Layer 13 of a small transformer language model trained on English Wikipedia (16 layers, counted from 0, width 64).
A neuron adds its activation times its output weights to the MLP's output. To switch it off is to set its activation to zero at one token and run the rest of the model.
A neuron's activation on a vector x is squared ReLU(weights . x), where the dot is the dot product.

Input weights of the MLP neurons that the questions are about. A number n stands for (n - 500) times 0.0033.
n14: 494 673 702 789 427 497 488 642 704 520 343 804 269 576 529 468 389 570 554 675 555 308 612 524 541 626 629 583 691 521 681 608 548 475 589 425 556 628 402 673 624 583 492 660 512 212 697 230 782 261 386 479 414 424 431 568 612 670 592 633 520 647 482 637
n33: 266 384 664 346 573 460 549 489 576 488 373 605 687 335 724 533 582 553 590 772 394 354 275 438 708 427 400 390 460 549 509 481 469 467 492 558 460 640 467 677 637 754 451 582 186 517 357 587 502 754 701 492 510 30 532 497 399 399 611 431 607 623 504 386
n75: 456 366 571 424 485 168 732 378 391 487 537 281 682 442 593 476 515 596 470 331 796 614 570 734 622 407 398 703 571 636 474 442 808 489 754 390 102 550 438 478 297 555 512 561 438 361 550 425 397 643 415 411 515 532 495 466 652 605 429 352 639 84 684 560
n83: 148 638 763 473 500 224 430 794 461 447 645 351 564 365 440 393 577 328 518 476 376 552 452 568 495 568 265 414 757 553 551 807 680 757 498 332 585 614 519 666 445 596 682 628 599 517 578 431 226 525 298 430 615 537 674 476 791 683 500 604 667 413 493 589
n106: 642 256 545 384 680 410 513 630 533 539 705 536 633 587 515 555 520 480 754 493 411 742 430 298 360 509 575 563 199 555 521 606 672 340 515 664 608 524 495 425 478 404 489 657 928 383 291 543 451 349 635 578 381 281 377 454 733 584 384 567 606 358 421 542
n121: 550 474 637 656 292 662 491 626 602 662 486 631 563 323 483 197 420 645 487 618 271 654 553 417 769 531 598 457 598 549 537 441 823 624 535 591 459 476 600 885 463 589 524 398 514 413 364 565 295 408 457 323 505 564 445 451 527 516 720 563 361 125 509 351
n176: 421 319 659 573 358 477 624 388 559 516 517 509 412 483 556 362 423 468 540 464 233 537 747 317 279 459 349 482 400 548 596 690 714 536 326 717 468 492 589 522 698 447 382 289 421 585 481 279 612 481 160 429 408 403 604 738 401 373 724 845 639 523 487 456
n197: 183 800 378 480 542 342 571 411 582 530 327 384 319 686 385 442 554 662 834 630 525 567 592 759 634 547 534 325 603 814 514 622 624 383 505 512 494 652 401 642 554 482 665 477 553 325 425 388 605 344 220 112 655 549 843 232 381 772 528 540 632 427 816 748
n199: 681 706 671 447 698 339 699 411 444 549 463 212 531 302 325 503 272 251 532 311 591 427 631 508 577 590 647 380 606 443 642 382 394 293 447 438 491 529 788 485 550 588 503 643 584 312 623 305 577 511 524 409 591 360 446 449 438 469 563 447 587 442 654 629
n222: 442 571 248 318 385 454 397 538 591 476 625 459 371 522 493 443 630 556 415 461 681 356 777 508 511 517 259 481 416 321 277 650 687 471 462 644 363 526 478 441 541 667 372 601 389 611 462 513 660 584 648 283 520 535 484 677 477 577 532 487 296 474 669 523
n243: 439 641 321 406 464 580 371 626 503 227 402 447 290 544 275 362 419 485 508 460 583 767 303 410 380 409 468 404 361 540 511 451 323 426 418 608 581 518 442 422 482 337 353 536 531 577 517 641 519 432 434 552 352 428 486 371 498 350 560 415 722 345 361 509
n252: 540 449 461 424 590 342 467 642 288 571 440 376 604 354 409 409 659 368 587 724 522 635 332 488 559 512 343 552 399 527 510 289 147 504 333 815 426 546 469 534 701 435 529 575 492 640 768 389 584 419 748 511 626 506 333 643 366 619 355 463 475 587 591 526
n256: 401 443 434 673 447 500 512 517 521 272 706 491 416 584 207 310 399 505 404 516 501 678 628 777 434 320 671 785 657 727 649 626 580 441 328 700 466 723 470 570 476 526 614 521 413 495 586 538 493 294 426 304 717 500 637 515 757 557 443 441 670 331 428 653
n257: 526 481 386 295 766 545 476 577 235 552 592 502 455 495 407 469 379 475 300 510 749 660 189 398 578 553 475 345 615 368 546 263 515 382 511 446 331 495 428 520 537 320 298 771 458 445 596 756 437 390 614 821 592 315 262 376 527 530 555 641 568 574 555 606
n312: 546 404 429 382 344 670 401 456 557 452 620 511 531 390 219 481 467 535 600 528 457 505 623 496 759 475 480 402 498 572 355 372 515 446 491 625 454 577 506 657 731 704 550 356 145 635 478 511 341 488 562 271 618 557 456 726 718 569 666 588 469 621 383 580
n317: 357 568 528 467 502 457 395 389 761 419 654 749 330 135 381 429 472 598 485 453 407 612 416 300 360 489 542 556 518 494 423 632 559 379 272 367 411 516 512 628 571 514 603 442 376 397 545 487 545 330 508 591 357 245 567 439 474 445 592 362 533 488 452 295

Output weights of the MLP neurons that the questions are about. A number n stands for (n - 500) times 0.00077.
n14: 488 772 461 395 633 491 512 469 644 534 214 448 736 622 537 494 488 418 383 476 278 371 233 622 549 468 471 578 583 561 586 740 363 513 523 536 516 645 233 636 464 495 667 355 635 431 500 372 316 436 484 613 666 487 574 492 607 363 395 359 352 448 567 453
n33: 511 536 446 351 348 629 650 385 435 662 441 552 477 550 634 668 533 589 576 582 495 378 781 403 554 298 645 327 570 466 444 404 589 568 615 437 382 487 378 579 286 445 458 639 595 430 356 442 347 291 288 442 555 570 493 684 447 624 487 379 487 393 313 509
n75: 550 469 442 258 654 467 530 306 638 552 335 526 362 608 522 450 453 716 483 612 458 621 490 356 128 502 514 425 494 503 662 381 564 445 551 426 622 529 621 691 554 975 590 370 526 606 415 628 538 741 436 434 665 365 709 496 372 590 457 299 598 590 620 568
n83: 265 505 354 483 489 376 585 305 453 570 555 515 639 325 742 379 547 422 363 611 362 376 569 519 259 529 513 487 405 321 313 570 642 524 592 442 297 484 430 576 426 383 681 487 343 646 391 617 539 411 773 568 500 555 625 646 406 432 578 525 460 587 460 704
n106: 630 500 343 453 639 381 490 546 382 501 528 354 461 447 488 370 421 573 359 580 373 610 390 719 595 350 405 487 578 559 413 546 665 607 648 514 482 510 524 537 570 607 603 422 574 282 322 476 413 390 478 382 259 541 398 478 734 568 625 472 375 579 516 491
n121: 513 551 514 476 739 503 371 422 436 418 261 613 569 666 599 545 499 443 487 502 599 436 302 638 347 578 468 503 642 263 597 327 611 636 481 554 369 601 606 229 473 663 454 583 414 539 484 612 661 514 425 558 422 555 471 467 461 358 360 580 502 496 358 548
n176: 424 379 481 668 342 683 632 569 584 605 478 445 547 355 471 627 486 345 621 601 507 540 321 674 468 671 473 661 448 462 696 380 621 612 539 619 538 532 434 583 284 534 444 419 511 353 413 816 498 348 511 557 566 766 678 587 462 660 721 323 374 395 530 222
n197: 656 533 482 260 509 502 508 559 628 616 404 563 677 424 567 382 595 675 387 424 530 457 280 579 488 557 656 438 854 572 670 492 531 759 136 320 598 366 689 241 481 553 378 544 575 636 540 620 332 361 524 468 364 545 305 707 507 699 390 442 768 403 469 502
n199: 480 822 394 369 514 467 582 391 662 624 346 602 697 637 401 601 495 687 416 399 411 509 345 535 436 413 421 413 445 413 501 510 447 603 408 491 424 497 523 489 470 448 534 535 421 354 475 513 598 420 632 646 481 693 608 458 468 436 326 589 440 679 248 564
n222: 533 582 590 493 567 739 679 766 574 535 331 475 430 449 395 544 537 594 605 486 403 440 396 610 541 567 519 506 609 623 465 491 629 441 372 492 592 434 478 694 545 315 537 630 638 280 462 831 229 563 424 500 463 415 423 406 449 462 432 603 385 555 561 375
n243: 511 662 329 459 431 592 368 387 508 522 492 621 442 404 587 468 620 480 458 456 576 470 453 563 360 396 642 620 469 475 435 430 527 498 656 617 450 430 498 430 602 561 217 500 506 543 569 610 341 612 596 567 436 476 549 472 403 483 411 624 539 560 549 472
n252: 465 695 499 555 639 580 572 550 732 423 607 565 326 538 463 629 543 573 753 551 503 355 463 547 531 492 625 514 366 592 473 543 680 669 500 321 597 283 391 508 297 593 556 531 576 332 432 368 536 603 271 582 407 561 508 552 460 433 469 387 445 683 530 345
n256: 335 230 460 351 644 503 676 515 476 540 437 407 470 543 447 353 639 598 583 349 518 472 451 674 627 334 528 451 531 422 543 424 420 532 450 552 306 661 678 470 424 538 681 517 608 550 357 401 509 632 408 454 212 728 663 490 422 464 511 491 578 475 545 490
n257: 459 660 421 409 727 582 673 391 400 553 456 662 477 409 466 581 617 547 343 495 550 548 430 637 623 449 515 361 491 698 504 435 411 748 377 704 455 381 551 667 473 348 436 603 402 314 310 640 539 453 363 515 498 466 404 562 314 641 303 657 388 398 595 579
n312: 493 388 400 637 509 391 522 552 403 641 386 558 522 447 456 729 619 621 424 361 596 447 438 588 763 578 483 409 369 522 511 383 394 446 624 591 633 386 651 645 511 372 605 522 527 430 448 490 205 644 469 787 501 352 519 624 461 524 589 423 488 620 468 557
n317: 629 396 406 464 552 489 668 652 269 379 674 378 675 753 638 587 664 588 422 601 321 351 491 710 614 420 546 598 619 544 475 405 469 783 799 331 489 545 481 568 326 453 481 503 493 583 442 320 583 470 554 412 492 528 576 479 525 500 424 488 466 601 564 628

Each question names a token from some text and the token that comes next. It shows the vector x that enters the MLP there. A number n stands for (n - 500) times 0.01.

Then comes g, the gradient of the next token's log-probability with respect to the MLP's output, scaled to length 1. A neuron's effect is roughly proportional to its activation times (output weights . g). A number n stands for (n - 500) times 0.00094.

"m", then " of"
x: 567 547 457 427 298 412 560 429 498 512 441 557 672 347 473 583 601 486 534 401 460 335 439 511 402 508 436 594 562 362 507 467 611 605 438 384 478 613 606 580 477 307 559 567 320 594 387 339 539 487 511 387 444 463 717 471 361 311 372 326 409 557 349 523
g: 581 637 399 533 477 571 421 459 729 384 581 576 627 479 714 585 440 279 745 498 626 453 699 608 567 595 440 636 506 297 553 657 309 509 645 600 396 573 503 635 487 349 325 771 225 495 226 675 598 402 356 384 564 446 286 392 329 525 570 255 443 634 441 483
Which neuron, switched off, lowers the next token's probability most? n33

" he", then "ar"
x: 566 546 426 564 534 305 460 580 712 578 434 590 550 557 384 561 530 438 277 388 470 393 496 553 567 566 527 603 509 379 656 586 572 634 600 425 492 657 503 402 520 461 596 498 454 627 407 345 432 379 549 401 239 378 602 618 454 522 468 425 404 484 720 529
g: 347 571 447 713 519 459 562 678 671 525 646 608 551 400 576 460 185 414 507 510 515 494 702 590 397 675 366 469 532 507 292 558 525 628 718 805 778 594 622 625 515 252 415 498 348 427 323 829 476 603 583 455 556 572 355 593 505 484 545 593 762 546 464 634
Which two neurons, each switched off alone, lower its probability most, in order? n222, n83

",", then "\""
x: 608 466 529 476 573 457 636 433 630 618 559 511 581 471 497 537 476 605 480 351 448 512 426 498 517 473 555 572 427 414 562 528 510 465 561 296 420 533 755 602 395 386 575 522 469 747 439 294 433 322 590 441 450 535 496 572 405 333 333 232 430 557 446 606
g: 575 386 316 477 665 564 549 351 415 372 242 642 484 421 414 588 278 361 684 731 503 665 439 372 332 350 484 383 380 593 412 764 509 454 480 613 303 591 623 334 593 301 627 400 448 674 376 598 407 422 464 499 842 365 472 324 551 394 458 432 678 647 336 456
Which two neurons, each switched off alone, lower its probability most, in order? n75, n199

"l", then "ing"
x: 508 522 570 556 550 583 465 568 394 550 439 396 595 396 516 550 599 434 325 492 567 418 384 349 389 565 521 747 559 442 649 440 338 719 491 510 461 403 664 498 615 327 412 318 471 461 245 362 448 442 510 477 524 511 517 619 355 391 511 439 402 480 430 429
g: 617 511 424 438 479 329 351 144 475 284 637 634 309 489 519 621 636 753 454 484 468 252 504 578 423 510 831 507 550 583 621 463 339 259 589 531 382 365 467 779 285 381 594 606 476 280 425 430 399 610 353 545 488 492 475 570 426 610 626 412 522 413 595 286
Which neuron, switched off, lowers the next token's probability most? n252

"ed", then " con"
x: 536 557 385 487 476 549 569 449 650 511 555 639 504 448 466 508 600 612 453 472 449 354 341 518 538 456 566 515 495 484 589 528 323 544 523 226 405 504 605 549 242 436 723 414 534 648 456 283 501 355 535 328 458 443 634 461 405 523 336 388 509 572 424 554
g: 318 698 573 535 292 290 219 483 588 681 652 458 470 502 361 605 511 675 390 448 535 707 461 521 713 371 560 551 757 729 439 482 701 648 451 368 547 577 371 376 649 668 620 498 167 518 644 603 408 442 617 519 530 464 295 512 329 556 543 444 603 501 395 720
Which neuron, switched off, lowers the next token's probability most? n197

"ut", then "ion"
x: 457 551 418 435 511 602 594 424 486 471 502 711 528 406 488 394 659 439 522 454 414 373 512 794 647 507 452 645 405 442 646 547 433 464 536 539 442 388 590 642 235 430 571 468 356 569 425 356 476 458 433 285 457 534 620 458 566 529 536 544 519 458 299 472
g: 217 387 531 848 562 568 571 550 577 585 424 565 528 465 659 688 663 675 732 287 564 562 362 586 587 488 479 690 690 329 666 711 487 523 408 556 445 634 471 331 626 383 636 452 426 620 476 388 598 536 594 419 600 763 435 316 566 668 328 317 564 510 508 732
Which two neurons, each switched off alone, lower its probability most, in order? n256, n121

" h", then "im"
x: 543 532 415 610 377 519 504 638 611 632 453 476 598 569 584 492 557 565 298 379 486 289 499 520 511 572 485 661 488 500 667 533 478 648 651 435 594 603 588 505 506 341 536 566 319 637 325 378 367 488 491 309 406 340 464 674 410 516 394 466 402 566 504 465
g: 428 516 716 555 617 526 222 489 454 486 306 496 535 524 456 476 211 687 300 392 372 593 429 635 412 476 285 540 575 673 680 805 613 486 645 550 515 354 671 622 650 511 443 408 847 450 490 425 241 508 474 655 540 468 420 656 651 731 436 346 493 477 520 600
Which two neurons, each switched off alone, lower its probability most, in order? n14, n222

" to", then " de"
x: 693 620 393 461 441 338 483 551 669 612 551 539 438 568 483 491 529 499 246 355 385 412 460 604 444 431 512 536 457 380 645 569 450 502 477 325 449 666 505 573 432 508 582 368 584 642 399 451 536 322 454 375 309 506 564 586 374 568 446 508 315 588 574 600
g: 451 633 579 414 396 703 314 741 373 749 618 490 396 657 536 452 625 465 810 244 552 715 356 457 460 335 185 609 407 613 711 430 474 284 625 467 584 525 614 650 706 639 534 759 500 547 596 648 470 473 527 554 520 549 638 477 497 651 484 589 567 345 560 488
Which neuron, switched off, raises the next token's probability most? n14

"k", then "s"
x: 557 553 541 449 540 410 524 553 369 449 713 651 558 416 460 470 660 543 335 374 453 396 431 559 446 418 599 498 480 450 591 467 454 375 545 307 560 377 696 538 428 322 747 479 484 452 375 511 457 417 519 355 577 533 646 454 363 424 351 286 467 511 425 483
g: 508 438 332 490 575 467 356 321 281 505 497 575 672 591 372 496 378 701 536 389 714 538 367 654 514 511 510 455 619 455 104 486 450 526 588 518 332 441 659 440 449 485 344 303 592 482 422 570 432 765 663 449 458 99 620 422 654 683 695 522 361 375 350 463
Which neuron, switched off, lowers the next token's probability most? n317

"z", then "ab"
x: 455 584 492 369 459 430 569 560 530 589 580 603 523 527 656 498 737 415 436 565 628 482 489 557 374 499 502 636 390 531 806 437 533 391 531 547 520 362 479 456 386 285 704 544 507 544 351 566 380 589 545 467 457 466 485 589 572 633 254 585 424 464 440 440
g: 645 661 420 576 631 462 399 490 836 440 487 284 612 602 534 783 864 461 209 618 518 552 442 548 473 436 524 420 562 435 459 736 561 575 813 538 354 460 331 523 480 593 284 412 497 768 385 628 488 461 481 510 533 323 474 599 614 527 405 509 625 627 451 326
Which neuron, switched off, lowers the next token's probability most? n106

"ot", then " st"
x: 753 551 412 433 355 493 329 583 555 421 458 576 526 330 643 519 571 447 512 466 310 530 368 569 537 492 582 522 578 410 667 645 491 623 581 511 481 484 475 586 373 439 673 438 564 606 368 440 538 505 540 303 294 419 552 544 566 606 420 546 381 524 630 660
g: 532 401 642 531 639 433 520 510 683 711 461 316 337 500 110 658 583 482 364 428 368 623 539 485 503 366 559 469 657 399 511 601 440 489 465 206 164 600 381 370 528 375 596 650 422 653 441 406 624 455 660 494 434 560 447 558 246 403 317 312 218 587 483 447
Which neuron, switched off, lowers the next token's probability most? n83

",", then " with"
x: 605 446 544 546 547 491 675 409 601 626 533 560 579 467 480 485 534 522 481 337 505 522 431 528 511 539 511 588 395 390 595 501 501 461 578 279 414 525 704 610 426 428 518 504 495 785 470 307 406 303 566 429 421 574 528 509 423 319 297 305 408 563 416 603
g: 270 283 492 639 446 690 710 272 393 635 468 628 613 484 378 440 420 478 494 421 647 571 681 505 553 550 462 449 603 459 403 765 435 536 558 638 116 521 409 659 325 468 823 495 655 311 445 399 588 589 550 492 501 454 588 216 613 383 465 616 514 661 545 330
Which neuron, switched off, raises the next token's probability most? n75

"o", then " s"
x: 647 658 433 511 476 317 422 513 677 562 500 546 454 566 455 538 612 598 461 412 463 425 401 596 368 464 538 627 402 367 701 513 601 555 615 288 347 527 504 573 354 353 593 454 535 598 401 337 521 424 520 417 362 449 622 525 481 446 394 388 365 670 610 515
g: 688 225 530 429 532 350 415 345 582 530 646 624 687 584 264 339 747 456 268 477 565 515 548 358 463 766 543 471 548 422 564 559 612 767 488 510 471 519 390 233 485 482 567 276 518 342 240 363 574 521 866 605 592 463 526 574 574 536 527 358 639 564 438 482
Which neuron, switched off, lowers the next token's probability most? n197

"4", then " was"
x: 511 477 594 354 632 566 526 407 606 470 476 504 540 330 616 443 527 473 475 435 445 344 325 496 461 481 490 653 514 463 635 396 468 539 494 431 394 334 644 354 488 463 588 507 580 638 531 229 546 389 560 472 372 446 663 431 452 388 316 323 387 673 411 477
g: 503 360 395 683 536 473 372 454 397 552 512 521 642 531 134 384 619 490 282 562 436 525 315 557 557 500 555 706 398 281 382 572 573 306 609 410 503 698 581 639 430 428 542 488 497 324 686 397 517 251 564 759 448 598 481 239 567 444 583 534 287 162 348 532
Which two neurons, each switched off alone, lower its probability most, in order? n199, n317

"ur", then "es"
x: 558 777 563 390 497 562 513 537 654 465 445 625 515 562 524 551 570 553 430 574 474 262 533 628 524 505 612 612 411 459 442 505 400 654 608 459 472 402 714 463 283 487 672 429 380 485 399 466 589 361 441 409 404 284 536 516 416 501 528 417 500 360 611 517
g: 650 659 496 482 406 366 669 480 457 335 255 553 463 351 558 417 382 271 553 374 457 507 472 618 540 399 402 431 532 604 413 569 598 581 352 266 791 452 634 401 410 524 629 640 614 328 617 345 284 659 414 359 808 454 743 677 573 594 598 756 540 371 424 371
Which neuron, switched off, lowers the next token's probability most? n14

" d", then "r"
x: 709 624 361 502 448 350 419 599 610 515 450 537 678 643 578 631 445 495 524 472 580 403 532 463 456 553 514 614 544 384 599 456 322 530 681 439 603 540 701 453 324 410 605 411 450 446 295 412 517 389 319 464 481 475 505 539 467 521 411 473 631 654 425 632
g: 545 589 606 291 824 603 337 452 618 669 717 563 695 613 349 434 560 549 404 509 666 456 621 615 700 520 545 462 306 689 274 510 355 622 504 474 431 469 588 208 518 314 508 559 446 515 514 793 517 649 294 584 509 691 312 503 443 600 484 296 448 590 381 650
Which neuron, switched off, raises the next token's probability most? n14

"ort", then " t"
x: 509 474 481 464 604 502 298 554 564 475 455 621 507 545 365 701 733 444 244 458 359 418 382 675 422 518 535 564 539 504 492 572 396 682 548 242 537 470 513 554 473 413 610 489 340 643 454 386 586 391 454 406 399 410 430 503 526 539 431 426 579 539 431 597
g: 454 320 372 331 505 482 340 572 527 636 593 405 598 422 532 658 481 664 590 793 415 625 594 682 557 482 747 407 669 429 648 384 605 554 376 371 469 551 459 430 469 698 716 278 399 600 285 485 731 443 787 339 491 732 477 705 443 633 510 597 364 555 689 582
Which two neurons, each switched off alone, lower its probability most, in order? n83, n317

" a", then "c"
x: 650 656 397 317 371 518 456 593 695 514 505 532 488 668 372 591 494 640 482 349 378 443 508 604 650 561 459 544 453 450 584 532 385 510 628 321 454 556 626 513 587 337 591 348 362 683 314 496 447 457 516 453 479 601 557 588 469 491 487 419 579 610 464 648
g: 377 575 239 409 295 636 434 661 387 473 558 615 400 287 736 438 374 479 380 477 483 519 600 301 518 412 270 405 399 90 509 470 478 428 531 440 469 245 653 770 382 552 491 450 700 823 634 526 398 631 630 437 435 437 468 479 471 395 582 480 438 605 374 574
Which neuron, switched off, lowers the next token's probability most? n312

" m", then "o"
x: 611 397 417 468 350 461 470 599 600 551 492 537 522 630 416 384 433 392 441 465 423 423 592 458 463 665 579 607 248 453 611 237 528 507 534 451 521 566 696 586 367 254 616 491 567 555 375 542 403 545 548 442 362 579 491 652 473 476 485 498 587 644 367 461
g: 485 376 291 619 361 859 433 444 287 587 733 371 523 442 699 505 551 449 402 306 566 468 480 478 513 542 505 485 632 575 606 521 385 474 370 563 740 474 507 375 328 320 792 509 491 505 300 629 353 376 235 321 576 597 606 362 351 476 280 551 383 709 565 581
Which neuron, switched off, raises the next token's probability most? n106

" al", then "w"
x: 632 514 431 510 439 548 513 654 659 416 443 480 572 538 379 437 507 354 350 232 603 451 484 703 459 527 524 605 394 431 565 615 360 537 525 473 449 521 589 440 369 384 401 557 477 757 235 546 559 460 466 362 488 350 505 539 538 488 330 448 469 518 576 496
g: 639 567 823 397 552 358 385 747 616 455 298 545 385 430 491 494 337 570 298 353 242 549 521 551 646 550 388 384 560 455 704 581 489 574 443 495 722 507 388 585 684 403 570 453 800 591 335 480 382 209 236 581 666 591 341 471 423 548 388 646 536 501 407 420
Which neuron, switched off, lowers the next token's probability most? n222

" t", then "om"
x: 520 500 519 507 459 371 424 593 484 499 474 724 585 625 568 386 513 481 305 512 509 369 629 477 558 693 466 498 503 459 549 501 425 602 551 501 603 501 527 487 204 258 479 511 623 532 313 471 423 349 463 398 387 565 299 539 437 567 356 470 479 642 391 434
g: 536 548 348 560 366 516 621 640 415 427 530 254 576 563 771 315 388 358 454 723 462 353 499 473 410 439 452 336 635 454 730 450 414 379 320 420 715 536 668 583 375 612 645 595 391 191 351 474 334 470 489 521 332 387 554 724 358 529 616 315 197 458 421 593
Which neuron, switched off, lowers the next token's probability most? n14

" as", then " e"
x: 663 525 474 535 472 434 555 502 641 362 461 458 455 568 466 502 551 459 435 343 490 444 394 624 329 515 502 545 350 379 453 461 424 535 447 226 398 602 556 697 367 431 459 431 481 850 391 473 534 519 593 336 383 477 502 514 441 507 357 413 363 445 516 503
g: 583 653 397 439 418 353 324 513 683 648 709 550 531 649 482 293 317 338 606 626 208 490 368 530 451 354 660 395 583 616 501 532 542 415 659 345 282 502 568 491 415 583 589 730 603 630 431 525 518 356 732 230 476 701 223 608 301 715 503 527 433 492 481 487
Which neuron, switched off, raises the next token's probability most? n222

" de", then "b"
x: 633 519 449 339 510 456 516 554 844 421 513 450 451 541 512 617 511 652 424 380 416 542 492 590 395 558 438 619 314 511 590 375 469 439 652 369 636 535 525 537 589 380 578 564 514 550 267 471 413 352 467 481 489 599 606 435 397 456 389 483 505 518 457 725
g: 673 436 335 497 328 665 635 424 515 487 515 586 283 664 477 330 833 548 547 510 709 581 266 554 540 292 509 334 700 419 392 408 591 584 565 482 449 494 495 480 347 564 620 456 693 625 25 481 590 552 364 518 546 543 391 345 568 428 534 688 396 456 609 332
Which neuron, switched off, lowers the next token's probability most? n106

",", then " f"
x: 539 403 482 508 494 485 693 420 625 600 542 586 604 574 464 508 486 484 443 314 455 516 505 505 493 418 499 569 418 438 581 579 525 586 595 269 372 593 687 578 334 448 595 443 472 794 422 293 442 324 520 411 363 527 462 505 380 450 357 322 485 585 495 526
g: 520 526 608 463 390 476 185 562 692 666 651 421 618 467 417 604 714 577 396 389 354 380 389 535 496 594 489 649 576 662 461 631 694 437 536 416 647 609 537 335 506 449 705 390 421 636 390 508 515 520 620 389 731 495 834 655 439 890 590 507 517 510 772 587
Which neuron, switched off, lowers the next token's probability most? n75

"ed", then " "
x: 565 567 504 497 474 508 480 530 667 537 572 596 533 455 405 475 590 514 510 486 466 366 407 576 535 543 612 610 449 342 539 577 264 487 464 270 436 474 489 529 267 506 630 435 557 489 431 287 502 349 565 337 473 530 655 544 299 545 219 447 480 588 449 582
g: 547 476 674 300 482 328 289 545 557 549 484 527 377 339 514 611 578 402 340 343 416 457 582 478 519 159 332 468 569 626 359 487 371 303 293 207 881 538 656 466 426 464 521 434 579 553 336 465 323 582 478 686 389 713 416 477 590 437 580 550 421 688 710 544
Which neuron, switched off, lowers the next token's probability most? n197

"m", then " from"
x: 537 626 348 512 353 463 539 449 586 499 439 605 542 383 472 593 578 404 458 375 390 397 468 552 489 487 471 640 587 382 494 506 584 645 557 369 329 613 612 558 379 265 621 519 414 611 412 305 587 357 575 356 387 424 645 489 394 397 430 386 444 612 400 412
g: 498 243 483 483 357 628 607 512 534 425 560 295 552 680 529 387 667 635 511 578 342 456 262 471 567 672 427 558 187 445 735 547 258 501 365 380 318 392 522 794 497 548 626 507 714 530 690 523 391 489 577 525 425 393 562 336 503 669 334 605 542 463 234 282
Which neuron, switched off, lowers the next token's probability most? n317

"e", then "'"
x: 538 507 543 600 486 335 377 507 761 525 392 589 431 535 331 557 533 413 357 492 450 374 417 501 468 479 548 682 498 330 661 490 560 586 574 454 491 579 430 431 426 444 598 626 553 571 460 320 340 392 619 481 269 431 593 567 359 418 426 485 356 520 652 551
g: 795 504 487 548 487 411 439 622 209 326 370 449 628 508 407 662 393 273 503 540 579 598 448 217 381 420 199 256 597 455 497 599 652 434 526 537 511 651 298 499 277 417 481 445 536 552 636 641 482 494 222 638 688 457 763 443 508 428 588 361 431 671 489 422
Which neuron, switched off, lowers the next token's probability most? n14

"n", then " his"
x: 513 564 428 385 563 482 536 435 661 568 532 534 549 434 486 429 585 381 482 244 532 351 445 580 428 478 624 553 293 511 546 574 405 488 687 334 507 556 549 574 410 494 337 435 608 697 552 514 522 409 516 371 479 518 489 498 317 539 480 252 318 476 503 689
g: 624 263 707 675 511 398 608 480 592 583 547 535 267 418 487 522 391 450 530 451 461 504 316 461 453 427 368 552 344 475 560 535 339 394 534 492 224 627 392 636 507 556 364 202 670 507 651 742 339 726 227 462 411 373 397 492 735 427 514 729 653 274 588 419
Which neuron, switched off, raises the next token's probability most? n199

"e", then " in"
x: 577 283 490 469 558 525 581 558 685 329 465 631 541 515 656 556 488 541 491 451 329 355 552 462 324 631 509 547 352 495 528 517 406 601 472 488 392 563 482 557 374 358 617 644 409 637 389 433 401 424 649 411 378 523 514 230 373 367 495 518 542 454 554 480
g: 562 548 782 493 414 751 351 538 631 528 537 486 599 447 313 421 575 527 510 366 328 354 282 581 514 493 618 569 361 244 575 641 538 567 543 299 313 582 635 526 438 581 758 209 515 694 718 464 737 546 478 452 362 500 668 501 260 612 556 534 332 691 614 451
Which neuron, switched off, raises the next token's probability most? n33

"ar", then "i"
x: 614 664 436 377 517 588 485 648 516 453 607 598 634 576 618 512 551 538 269 311 414 555 417 390 463 728 553 653 404 469 527 558 439 580 480 495 518 463 443 211 442 311 587 385 442 647 490 436 412 507 359 416 518 538 417 414 608 562 472 602 534 522 529 428
g: 341 530 472 717 129 657 427 348 333 512 246 549 550 426 688 599 472 451 457 370 220 443 384 450 495 346 445 602 492 402 412 525 723 254 498 339 715 481 531 560 338 315 446 468 428 271 395 284 415 624 529 383 431 388 470 460 289 674 476 634 580 603 404 490
Which neuron, switched off, lowers the next token's probability most? n243

"in", then "."
x: 513 563 411 388 674 517 499 480 484 453 482 688 486 336 563 530 614 517 315 456 449 502 392 598 468 422 417 604 539 452 700 383 484 533 391 306 385 472 638 606 361 321 593 346 451 439 418 391 367 470 514 510 499 498 660 419 526 415 392 332 302 460 378 508
g: 566 464 506 483 596 457 723 742 460 466 457 411 473 442 767 585 278 372 661 585 413 262 625 518 552 427 379 443 629 605 600 511 493 518 691 549 407 472 316 327 458 342 763 629 626 710 571 338 643 415 534 616 683 673 442 434 352 209 357 587 528 777 526 340
Which neuron, switched off, lowers the next token's probability most? n317

"f", then "t"
x: 476 445 607 360 668 504 486 554 386 520 537 551 607 466 467 596 473 536 345 483 394 444 454 566 462 518 522 573 532 454 487 504 393 468 501 553 568 292 638 498 471 67 339 571 424 511 342 544 298 590 592 511 442 586 499 422 511 400 277 534 498 482 536 441
g: 665 549 515 475 581 659 349 326 202 613 580 647 434 533 578 545 511 428 367 401 427 470 460 692 682 246 492 521 509 369 669 792 476 465 431 415 472 272 468 561 531 461 389 377 696 650 604 552 667 346 524 523 453 351 476 588 699 489 617 574 178 337 639 810
Which neuron, switched off, lowers the next token's probability most? n257

"al", then "le"
x: 649 630 558 389 452 546 516 670 442 353 365 626 374 561 572 598 534 496 450 294 571 540 454 487 482 378 438 591 421 580 619 367 479 571 363 473 403 347 584 460 404 240 428 489 356 487 408 619 539 417 505 565 470 464 547 502 389 320 339 531 416 312 428 557
g: 354 507 444 394 608 391 568 647 661 573 722 353 177 485 491 412 472 611 626 358 468 306 471 560 374 238 532 370 402 477 495 769 370 511 474 655 578 383 238 212 680 629 466 709 532 555 417 552 443 410 607 375 168 566 615 494 466 457 376 587 470 315 529 581
Which neuron, switched off, lowers the next token's probability most? n243

"ct", then "u"
x: 431 597 466 494 378 612 308 511 615 463 408 600 442 551 589 694 653 498 502 413 469 468 483 605 455 538 627 651 499 535 635 517 365 683 584 450 465 671 579 669 435 407 691 462 443 550 420 494 343 550 498 388 309 444 410 512 717 569 346 443 490 534 468 606
g: 509 191 635 179 521 626 515 471 644 235 392 406 563 558 485 571 343 463 479 264 426 404 476 642 542 519 482 633 270 842 536 352 449 531 536 342 426 487 494 242 458 401 553 628 305 557 591 492 370 555 373 526 572 436 768 574 337 706 349 574 504 306 479 542
Which neuron, switched off, lowers the next token's probability most? n256

"f", then "ers"
x: 639 469 637 444 539 544 498 507 441 571 636 505 523 447 427 617 578 691 368 551 285 565 347 477 478 583 664 509 528 500 480 439 393 443 438 429 631 366 614 533 452 278 602 606 472 410 295 570 348 589 461 437 497 501 564 511 572 322 249 375 480 408 533 526
g: 554 448 516 465 645 501 477 365 401 520 517 434 536 372 554 399 590 510 524 422 576 253 727 546 273 571 649 377 474 885 488 374 516 551 513 749 369 338 647 703 520 483 558 379 373 324 274 628 649 334 614 504 618 459 304 579 657 295 434 384 501 522 855 587
Which neuron, switched off, lowers the next token's probability most? n106